Layer 2 of a small transformer language model trained on English Wikipedia (8 layers, counted from 0, width 128).
A neuron's activation on a vector x is ReLU(weights . x + bias), where the dot is the dot product.

Input weights of the MLP neurons that the questions are about. A number n stands for (n - 500) times 0.00052.
n1 (bias -0.035): 589,594,519,307,582,589,565,448,733,433,490,449,421,520,706,619,431,405,599,487,641,375,459,631,574,328,539,474,608,236,542,644,524,621,425,681,415,311,391,304,479,500,539,361,645,692,500,580,497,390,468,515,533,338,397,390,435,544,429,497,412,329,340,522,517,472,562,545,486,663,329,464,507,662,617,451,346,503,387,588,606,422,690,330,497,846,426,373,591,630,409,413,646,532,624,567,480,363,385,434,465,281,598,409,335,510,444,457,679,453,692,385,447,625,584,624,480,552,549,652,480,566,486,506,335,552,667,522
n102 (bias -0.023): 510,406,359,459,397,526,554,459,443,475,572,527,403,407,343,617,426,582,617,320,340,616,520,688,324,483,554,587,491,341,570,460,622,535,642,417,473,463,597,487,552,517,434,427,561,554,587,584,380,394,397,385,534,500,560,534,595,549,696,346,552,624,580,447,548,479,356,483,480,408,589,470,556,475,494,367,597,569,453,421,440,559,514,377,336,466,601,735,413,622,628,410,523,550,661,433,607,522,532,355,345,569,593,582,460,491,553,511,368,471,396,480,390,564,500,614,617,367,651,603,562,456,551,444,416,298,512,617
n167 (bias -0.032): 343,679,473,500,507,627,693,507,504,630,588,787,547,510,572,507,352,604,511,296,534,594,633,493,586,507,652,510,418,692,503,623,262,450,462,361,434,479,446,318,450,549,596,457,537,551,459,550,517,442,641,557,645,404,419,570,377,410,402,286,380,425,463,464,367,500,517,486,242,718,496,250,476,510,716,585,605,393,469,587,422,529,360,620,320,602,559,531,668,608,511,547,472,536,322,603,445,459,421,304,543,339,639,584,602,425,665,756,351,602,550,539,266,357,538,637,490,603,578,464,251,443,595,487,479,507,243,545
n171 (bias -0.019): 551,556,601,572,742,435,636,486,277,614,343,440,544,515,523,436,493,635,410,582,608,444,391,359,370,595,557,568,508,485,433,458,423,695,515,540,453,481,613,514,703,646,516,280,606,406,459,573,249,426,453,496,656,454,409,614,443,371,639,383,629,581,575,74,256,342,478,455,344,386,610,529,478,420,426,454,474,412,687,558,587,582,609,718,383,582,563,467,370,366,613,496,541,426,507,799,481,415,266,723,613,780,571,409,310,680,523,599,424,689,413,419,237,358,557,260,655,478,674,493,377,656,547,472,585,588,546,531
n241 (bias -0.019): 511,464,456,561,367,479,788,588,746,327,484,448,677,349,504,767,500,450,656,787,488,316,542,235,272,542,707,327,419,663,516,487,376,346,479,472,583,600,705,373,509,613,615,392,618,522,545,213,702,360,565,647,271,487,487,356,712,432,538,660,191,351,509,445,324,707,564,381,691,373,284,592,392,488,426,260,555,598,463,354,666,326,702,512,578,351,575,604,427,347,559,591,664,704,573,624,729,839,281,586,426,475,454,438,496,624,388,290,649,450,492,660,522,349,378,335,620,307,541,648,504,492,253,531,595,530,608,535
n291 (bias -0.005): 438,391,366,587,398,422,560,534,589,492,503,409,599,352,438,421,391,525,594,522,440,514,459,506,457,464,526,442,579,508,279,614,623,438,292,615,434,366,483,461,727,486,639,438,503,514,373,615,470,578,568,608,512,536,486,594,619,506,563,533,508,495,707,523,610,385,424,453,464,491,566,513,568,492,460,514,619,305,575,429,406,449,566,627,414,558,581,416,468,523,352,243,541,480,381,543,454,446,413,595,435,586,580,416,364,310,480,527,547,611,534,455,399,554,399,530,741,484,434,448,467,553,512,441,603,394,596,621
n413 (bias 0.005): 672,405,620,497,395,373,484,480,342,641,318,407,463,544,444,366,332,646,640,453,584,656,456,521,554,541,442,474,382,456,484,576,371,250,463,566,699,517,412,484,580,500,568,573,550,379,389,434,540,567,553,608,314,541,396,476,493,452,558,757,578,681,382,369,313,503,275,500,466,383,397,520,406,513,610,538,569,427,553,444,528,500,772,644,479,559,450,466,274,372,225,441,561,482,552,570,385,440,395,549,711,743,517,317,331,590,574,644,545,453,415,556,308,619,570,430,624,705,589,497,662,533,532,580,628,247,612,603
n485 (bias -0.046): 513,801,653,519,554,490,602,514,598,605,274,495,491,350,590,304,336,301,637,582,548,142,676,866,294,598,495,412,743,345,367,490,480,698,859,552,393,249,450,620,713,374,521,385,580,745,476,421,529,256,555,654,309,332,589,314,534,474,437,402,347,387,444,190,417,482,505,647,697,576,461,184,616,561,677,654,588,269,429,542,751,641,398,481,314,668,404,212,500,705,25,345,695,737,378,629,495,749,475,579,822,339,248,342,333,391,170,486,520,713,775,400,759,415,652,543,476,542,486,324,625,552,602,523,577,391,744,571
n518 (bias -0.012): 583,319,355,469,382,350,604,105,507,531,695,510,338,620,384,608,602,324,447,594,622,584,589,579,316,632,500,429,396,711,630,507,662,593,359,367,434,395,635,540,378,412,586,446,456,774,462,558,587,441,460,241,431,436,346,489,582,564,709,578,389,563,348,701,486,477,321,536,564,537,475,537,587,407,614,442,489,611,390,354,471,456,655,642,459,484,395,524,459,407,481,449,556,573,466,379,574,337,623,460,558,535,782,533,514,349,344,576,429,526,497,580,592,457,515,573,715,483,234,534,486,538,611,497,751,371,612,658
n595 (bias -0.004): 572,352,588,576,669,483,594,576,437,620,455,441,464,375,432,479,609,704,649,431,467,306,447,416,454,470,434,551,409,391,434,537,321,638,536,471,566,487,421,419,476,460,587,578,385,552,585,507,171,542,514,608,417,446,775,563,286,574,305,537,478,605,510,392,404,475,478,680,530,355,231,589,579,445,477,460,437,482,535,475,423,644,711,451,441,320,595,529,564,385,475,500,556,401,366,295,375,464,439,490,620,660,507,485,400,561,639,623,798,467,462,503,469,527,450,490,689,440,656,579,700,602,295,655,621,520,636,406
n644 (bias -0.009): 525,519,566,216,516,707,546,497,584,793,473,507,737,614,553,563,473,365,427,541,387,538,448,560,579,595,414,487,731,483,621,468,514,741,382,567,660,569,522,441,294,351,357,586,325,453,452,334,391,107,298,557,595,511,331,472,461,519,458,395,533,481,617,559,420,516,390,605,486,551,304,533,459,368,531,482,636,378,408,467,633,471,490,606,447,497,538,681,530,399,448,471,625,536,507,247,735,671,632,479,360,507,687,336,430,691,486,510,447,411,413,643,631,457,597,391,418,626,483,401,576,520,390,497,483,366,322,478
n696 (bias 0.010): 535,466,697,432,642,285,541,710,575,769,414,584,497,401,507,538,558,688,653,584,451,443,571,525,528,489,615,690,337,429,658,461,428,388,383,514,463,609,633,453,522,355,714,311,507,325,367,362,259,329,636,554,535,475,219,443,457,603,621,607,341,609,277,683,518,609,643,482,622,489,471,300,482,196,591,678,543,465,528,302,446,574,347,500,332,474,461,437,422,630,546,493,241,441,408,458,662,556,504,540,581,629,294,566,407,514,569,611,489,357,388,573,474,591,443,486,409,578,644,568,496,349,549,557,532,511,369,597
n706 (bias -0.021): 675,699,525,698,486,388,652,445,642,302,507,547,521,496,176,851,301,496,431,609,575,405,462,403,346,373,561,668,597,314,514,366,640,698,432,504,385,277,366,608,360,458,645,387,585,620,361,391,669,474,615,446,571,577,373,320,573,394,614,626,540,354,528,518,546,266,540,561,396,627,473,292,443,489,522,376,596,466,507,683,639,847,500,384,581,621,368,695,416,411,353,523,626,441,467,691,557,493,391,663,406,577,253,309,546,651,355,295,461,368,588,555,703,539,529,309,331,551,629,511,534,611,604,564,466,438,547,437
n817 (bias -0.022): 745,565,551,547,416,469,532,565,397,760,372,654,500,557,481,508,482,647,527,451,485,327,568,512,556,397,608,294,404,443,375,660,492,331,568,361,472,586,371,607,384,598,448,539,522,484,355,685,537,396,716,550,521,189,305,622,553,565,473,621,514,532,551,369,689,264,677,588,439,437,709,366,313,661,441,265,382,690,404,685,576,394,591,359,359,624,418,236,384,606,626,578,409,574,711,530,466,444,198,473,445,527,462,623,473,858,570,544,561,441,464,430,658,430,630,403,727,388,522,601,534,335,512,631,358,657,535,465

Each question shows a token from some text and the vector x that enters the MLP there. A number n stands for (n - 500) times 0.007.

" D": 242,461,577,527,677,551,567,543,419,469,427,522,392,374,511,540,395,332,515,492,522,502,492,632,536,612,306,558,603,446,502,481,575,584,651,563,588,473,356,639,347,574,419,494,650,574,540,400,539,573,447,171,713,634,541,451,512,528,494,598,515,623,732,555,506,623,612,379,511,635,581,418,570,618,538,507,550,689,481,519,451,471,572,512,697,431,411,315,304,389,611,442,461,335,476,382,524,469,430,445,544,395,290,562,271,404,475,516,502,497,622,409,611,385,479,539,659,574,536,502,386,562,462,403,607,465,382,235
The neuron with the highest activation: n485

"ul": 223,448,522,456,639,509,527,597,375,516,416,466,451,400,565,483,428,498,483,485,585,526,523,581,364,686,269,526,504,532,401,441,553,492,543,597,624,461,559,664,350,653,348,603,836,531,401,405,461,561,438,265,751,668,563,390,437,559,523,606,541,688,742,566,510,695,614,374,438,621,616,511,508,589,445,441,482,599,470,539,435,433,631,616,738,380,387,311,409,560,671,418,515,402,515,358,475,435,429,369,555,417,375,492,415,427,466,501,620,403,498,440,494,457,464,619,574,564,582,518,351,560,497,457,529,309,434,287
The neuron with the highest activation: n102

" Sy": 349,509,517,397,544,511,475,504,428,544,373,523,472,320,595,456,355,391,454,612,489,514,545,677,623,665,268,562,618,464,478,377,562,493,640,631,500,592,382,651,284,514,440,528,586,589,434,391,646,590,459,198,735,657,525,363,501,645,404,650,555,576,719,496,413,631,606,521,532,618,596,429,538,620,440,427,551,479,519,491,436,315,574,492,681,445,519,356,363,482,653,392,515,386,430,402,604,398,517,404,596,559,346,531,401,253,464,553,562,396,473,358,555,484,490,466,520,493,626,573,425,545,403,432,602,487,498,309
The neuron with the highest activation: n485

" In": 394,482,585,507,685,486,487,405,484,443,463,460,474,266,543,563,379,357,459,490,561,417,533,594,497,666,322,582,598,597,570,380,525,519,650,559,579,471,430,671,292,565,376,500,643,568,525,451,535,661,514,212,672,650,418,414,412,560,462,653,547,580,761,521,455,581,585,409,525,630,526,483,588,576,446,523,505,591,517,632,555,396,557,512,696,553,468,293,306,558,666,346,468,352,509,354,560,502,505,293,632,419,379,592,403,369,475,456,570,339,524,309,489,465,455,453,552,519,667,586,432,504,420,445,619,416,545,313
Which two neurons fire most, strongest first? n1, n706

".\n": 350,439,506,557,571,485,520,486,545,638,496,525,448,325,669,537,426,406,436,564,602,485,444,587,587,670,530,487,493,470,605,425,497,461,587,538,524,560,436,524,314,719,455,583,541,466,327,414,576,546,567,270,628,711,459,359,373,587,535,640,475,669,704,397,564,653,513,399,549,522,561,599,550,598,553,479,524,528,573,657,350,454,709,560,677,454,394,491,374,646,496,399,382,356,429,295,396,579,469,357,557,421,384,714,583,302,568,504,454,356,543,413,442,433,571,472,617,500,597,517,360,466,409,287,604,473,468,207
The neuron with the highest activation: n167

" C": 388,433,518,448,745,463,576,570,421,523,396,401,454,296,550,519,402,329,467,519,548,396,498,689,585,618,422,547,646,485,662,385,509,538,603,579,544,523,452,617,301,615,377,533,681,523,502,405,570,546,424,148,670,635,538,450,518,516,497,603,494,601,769,495,476,652,560,392,460,601,633,505,500,629,503,528,513,583,536,598,500,448,579,552,658,420,462,298,298,438,575,378,546,356,497,364,524,369,464,369,525,444,403,533,317,456,487,514,544,426,615,341,644,397,464,461,480,580,645,570,396,557,567,426,566,395,499,343
The neuron with the highest activation: n485

" of": 318,545,562,584,641,524,521,595,432,436,436,503,471,403,592,537,386,374,450,623,561,505,531,628,493,537,312,539,488,579,561,299,474,515,552,526,525,532,455,536,278,643,428,602,710,534,358,377,651,571,543,261,714,695,563,462,340,501,419,577,653,642,724,502,463,590,612,469,591,701,628,544,567,605,456,398,466,622,501,529,502,464,655,644,652,469,460,367,401,462,594,247,401,439,565,431,494,486,418,360,508,421,354,650,366,399,546,460,470,399,399,338,479,332,486,438,552,535,641,516,363,533,494,499,605,403,485,245
The most active neuron and its activation: n171, at about 0.17

"12": 283,462,517,432,693,388,439,553,546,513,494,400,463,387,511,468,467,401,414,508,646,533,459,493,536,700,366,501,452,591,504,375,521,419,648,648,470,643,439,585,298,617,409,524,663,528,480,400,579,564,463,333,697,598,606,438,404,476,439,657,573,760,858,549,441,540,629,476,529,551,597,457,491,592,637,403,473,448,506,502,442,483,572,599,625,333,438,406,492,586,551,355,457,328,528,384,485,431,432,414,557,391,390,606,414,373,493,565,488,398,479,387,556,446,528,533,589,592,675,498,310,654,393,355,600,372,579,275
The neuron with the highest activation: n595

"aced": 261,456,682,588,593,534,457,515,459,471,424,533,479,335,500,555,381,415,436,591,521,581,519,583,372,597,178,459,457,494,509,329,596,454,632,531,508,488,512,574,236,571,506,490,610,490,441,508,522,547,596,212,666,605,577,475,475,591,441,702,542,759,734,609,455,526,540,552,445,550,632,503,530,602,473,426,531,542,511,612,383,472,583,587,814,389,356,420,388,475,631,294,464,465,549,348,492,511,434,406,599,366,292,616,383,527,466,545,429,564,590,424,443,395,575,523,583,451,624,657,312,490,564,341,556,354,466,334
The most active neuron and its activation: n102, at about 0.18

"io": 255,493,572,371,644,426,512,495,480,520,460,418,557,355,533,531,402,424,543,413,519,533,509,572,500,695,348,563,552,512,482,456,595,379,535,619,532,540,486,625,350,589,354,549,779,518,420,375,512,590,554,305,700,734,542,476,489,595,498,575,596,727,807,493,425,625,645,490,500,552,609,486,508,514,567,477,486,488,525,375,426,441,639,613,716,293,443,356,465,524,578,308,499,332,569,421,501,461,396,441,506,348,464,563,339,415,551,392,405,407,539,512,525,545,495,571,477,572,600,493,274,562,544,272,620,318,500,236
The most active neuron and its activation: n291, at about 0.25

"os": 289,525,499,543,621,471,486,508,470,600,353,474,458,318,551,545,375,386,489,445,606,467,505,524,607,712,299,448,424,601,351,473,533,457,525,563,627,425,418,463,327,652,490,575,783,553,481,439,445,651,506,200,674,738,446,447,431,538,526,658,575,695,690,546,391,721,588,416,567,569,673,489,475,605,524,443,536,573,502,505,391,440,665,470,691,444,452,415,547,479,532,348,460,383,521,391,464,499,467,334,528,377,339,680,367,450,458,470,522,405,597,446,508,458,458,494,576,585,602,606,440,616,521,386,630,468,482,95
Which two neurons fire most, strongest first? n413, n595

"h": 282,478,568,489,666,582,519,554,414,482,450,436,494,310,569,435,459,433,494,463,591,491,485,610,615,594,387,460,538,422,521,370,528,461,515,553,516,629,370,537,387,566,497,470,778,482,468,404,556,495,371,184,725,686,557,394,360,541,514,621,634,749,735,544,399,728,519,520,505,630,605,534,563,658,475,454,629,525,547,438,328,517,596,423,669,419,385,356,584,594,686,443,302,429,506,351,463,497,438,410,471,498,299,637,407,371,497,486,556,337,505,381,530,388,574,499,508,597,663,573,466,460,524,524,550,410,503,248
The neuron with the highest activation: n696

"m": 284,480,506,502,720,501,461,543,383,432,379,493,432,365,577,492,425,372,474,597,582,436,575,602,526,684,371,415,596,505,541,415,473,475,519,656,533,476,348,537,373,554,468,485,773,638,469,452,528,506,467,233,714,645,588,502,427,572,458,578,574,727,736,493,478,635,476,455,525,501,648,531,479,703,432,450,528,600,500,506,346,572,674,463,644,470,416,335,547,611,736,311,385,370,559,355,518,429,428,354,502,459,396,744,390,407,495,492,513,293,479,367,523,460,492,537,561,601,663,474,431,599,495,438,529,344,496,269
The neuron with the highest activation: n102

" River": 312,501,449,389,684,513,483,535,435,623,419,505,576,356,642,606,280,319,426,533,585,427,519,603,514,606,357,481,596,481,390,365,443,466,561,516,514,503,457,646,311,614,416,670,752,533,432,434,502,638,475,260,720,638,598,412,460,566,383,635,490,642,744,454,503,607,569,406,566,563,645,399,593,648,424,561,517,556,603,516,365,494,610,462,553,390,389,422,413,354,621,398,497,507,411,340,618,516,378,426,585,344,409,750,440,447,504,512,461,430,593,400,520,471,455,471,458,482,672,459,339,566,590,355,638,440,528,234
The most active neuron and its activation: n485, at about 0.16

" |": 264,515,554,614,643,418,419,480,489,459,466,511,686,381,588,522,486,353,455,571,646,462,445,622,624,659,395,507,453,425,625,376,475,394,555,634,583,577,424,545,367,612,406,561,639,498,498,417,565,547,440,288,633,630,512,451,364,497,561,700,442,696,708,357,391,652,654,372,491,539,637,504,455,579,575,442,487,459,556,600,408,487,635,609,674,471,382,475,530,612,590,313,387,385,556,324,486,414,483,400,506,322,362,643,419,371,492,529,394,356,555,489,516,443,534,529,612,443,708,544,260,615,432,452,658,427,464,247
The neuron with the highest activation: n171

" born": 312,480,418,536,683,514,431,540,465,413,436,520,406,413,562,521,441,500,464,584,541,544,429,642,610,701,357,491,528,564,412,366,533,356,689,533,496,617,508,534,248,628,417,675,625,512,587,406,615,672,629,339,637,654,526,258,427,647,289,537,574,711,772,440,497,545,558,516,383,580,678,300,619,518,569,349,565,515,506,516,377,536,624,513,630,455,349,397,570,494,625,341,334,498,568,372,475,549,433,406,496,391,386,624,482,438,578,503,477,448,444,417,420,418,496,457,531,498,588,428,435,553,442,346,559,550,476,310
The most active neuron and its activation: n167, at about 0.12

" Ad": 266,520,515,488,602,499,463,474,418,589,391,461,441,327,706,420,457,442,563,574,535,434,512,663,664,708,339,543,704,532,544,435,652,530,543,612,639,477,405,569,336,579,430,569,668,547,454,428,637,490,538,189,702,556,474,340,503,608,412,622,520,582,743,484,470,624,547,487,477,594,517,445,473,573,579,512,467,631,472,446,446,478,555,514,820,435,399,383,313,479,656,327,399,312,510,451,498,517,485,401,594,481,393,558,359,265,512,402,424,417,497,409,582,541,430,470,616,510,534,559,408,506,430,393,611,452,461,302
Which three neurons fire most, strongest first? n485, n644, n1

"ino": 282,500,495,489,623,464,491,654,490,533,383,368,530,284,578,522,343,456,494,460,478,477,576,542,495,656,253,433,519,469,494,446,573,366,553,500,482,514,495,575,311,635,358,598,808,528,434,409,444,603,524,300,695,758,556,433,456,517,432,614,635,728,807,485,373,592,625,456,518,535,591,494,580,617,449,535,471,535,571,486,343,527,601,575,682,352,348,367,530,535,572,362,513,369,572,391,516,484,363,433,561,428,453,671,299,447,517,388,544,450,560,475,541,561,461,531,428,581,592,452,335,520,567,428,598,365,581,272
Which three neurons fire most, strongest first? n291, n595, n413

"en": 239,539,505,483,622,497,523,542,481,547,427,414,501,435,588,589,498,412,457,577,611,478,488,532,576,733,324,455,497,421,423,418,490,424,578,662,513,610,443,675,407,683,422,443,822,535,419,431,565,633,487,220,714,615,574,481,339,509,435,645,484,694,693,484,497,543,540,418,519,565,566,469,505,537,470,397,547,548,532,557,394,509,675,580,757,387,385,357,372,571,629,367,457,359,508,347,438,469,455,367,585,355,327,707,460,489,360,506,544,476,519,402,473,476,445,571,604,544,563,561,277,625,532,548,471,382,525,184
The neuron with the highest activation: n171

" R": 323,507,482,479,689,524,504,579,408,510,473,535,450,420,521,608,428,375,489,475,608,444,455,608,573,622,373,461,635,376,543,450,531,450,657,543,562,565,353,627,331,579,376,579,622,480,496,422,532,559,519,178,723,593,579,406,499,539,526,637,470,724,731,448,467,517,581,445,487,621,541,612,509,668,596,520,548,725,526,586,477,452,570,442,577,405,370,416,400,458,602,377,410,299,460,352,513,484,403,406,545,310,305,602,276,500,503,496,433,381,606,437,633,510,509,500,595,478,614,452,367,525,577,425,599,477,457,218
The most active neuron and its activation: n817, at about 0.38

"l": 250,492,465,481,722,568,486,621,426,569,474,542,463,335,509,559,435,455,469,492,586,504,536,550,615,657,441,359,543,532,452,404,516,438,632,544,594,498,428,511,377,604,484,582,690,565,463,403,503,501,474,246,788,718,564,379,458,554,426,566,514,663,725,534,425,669,555,424,373,635,531,543,469,738,482,446,533,650,540,489,399,544,554,552,626,296,361,461,587,606,634,396,389,337,613,382,494,426,357,321,510,365,419,645,422,443,528,437,528,393,426,338,562,425,482,612,552,572,581,552,453,535,480,377,594,368,345,315
The most active neuron and its activation: n167, at about 0.34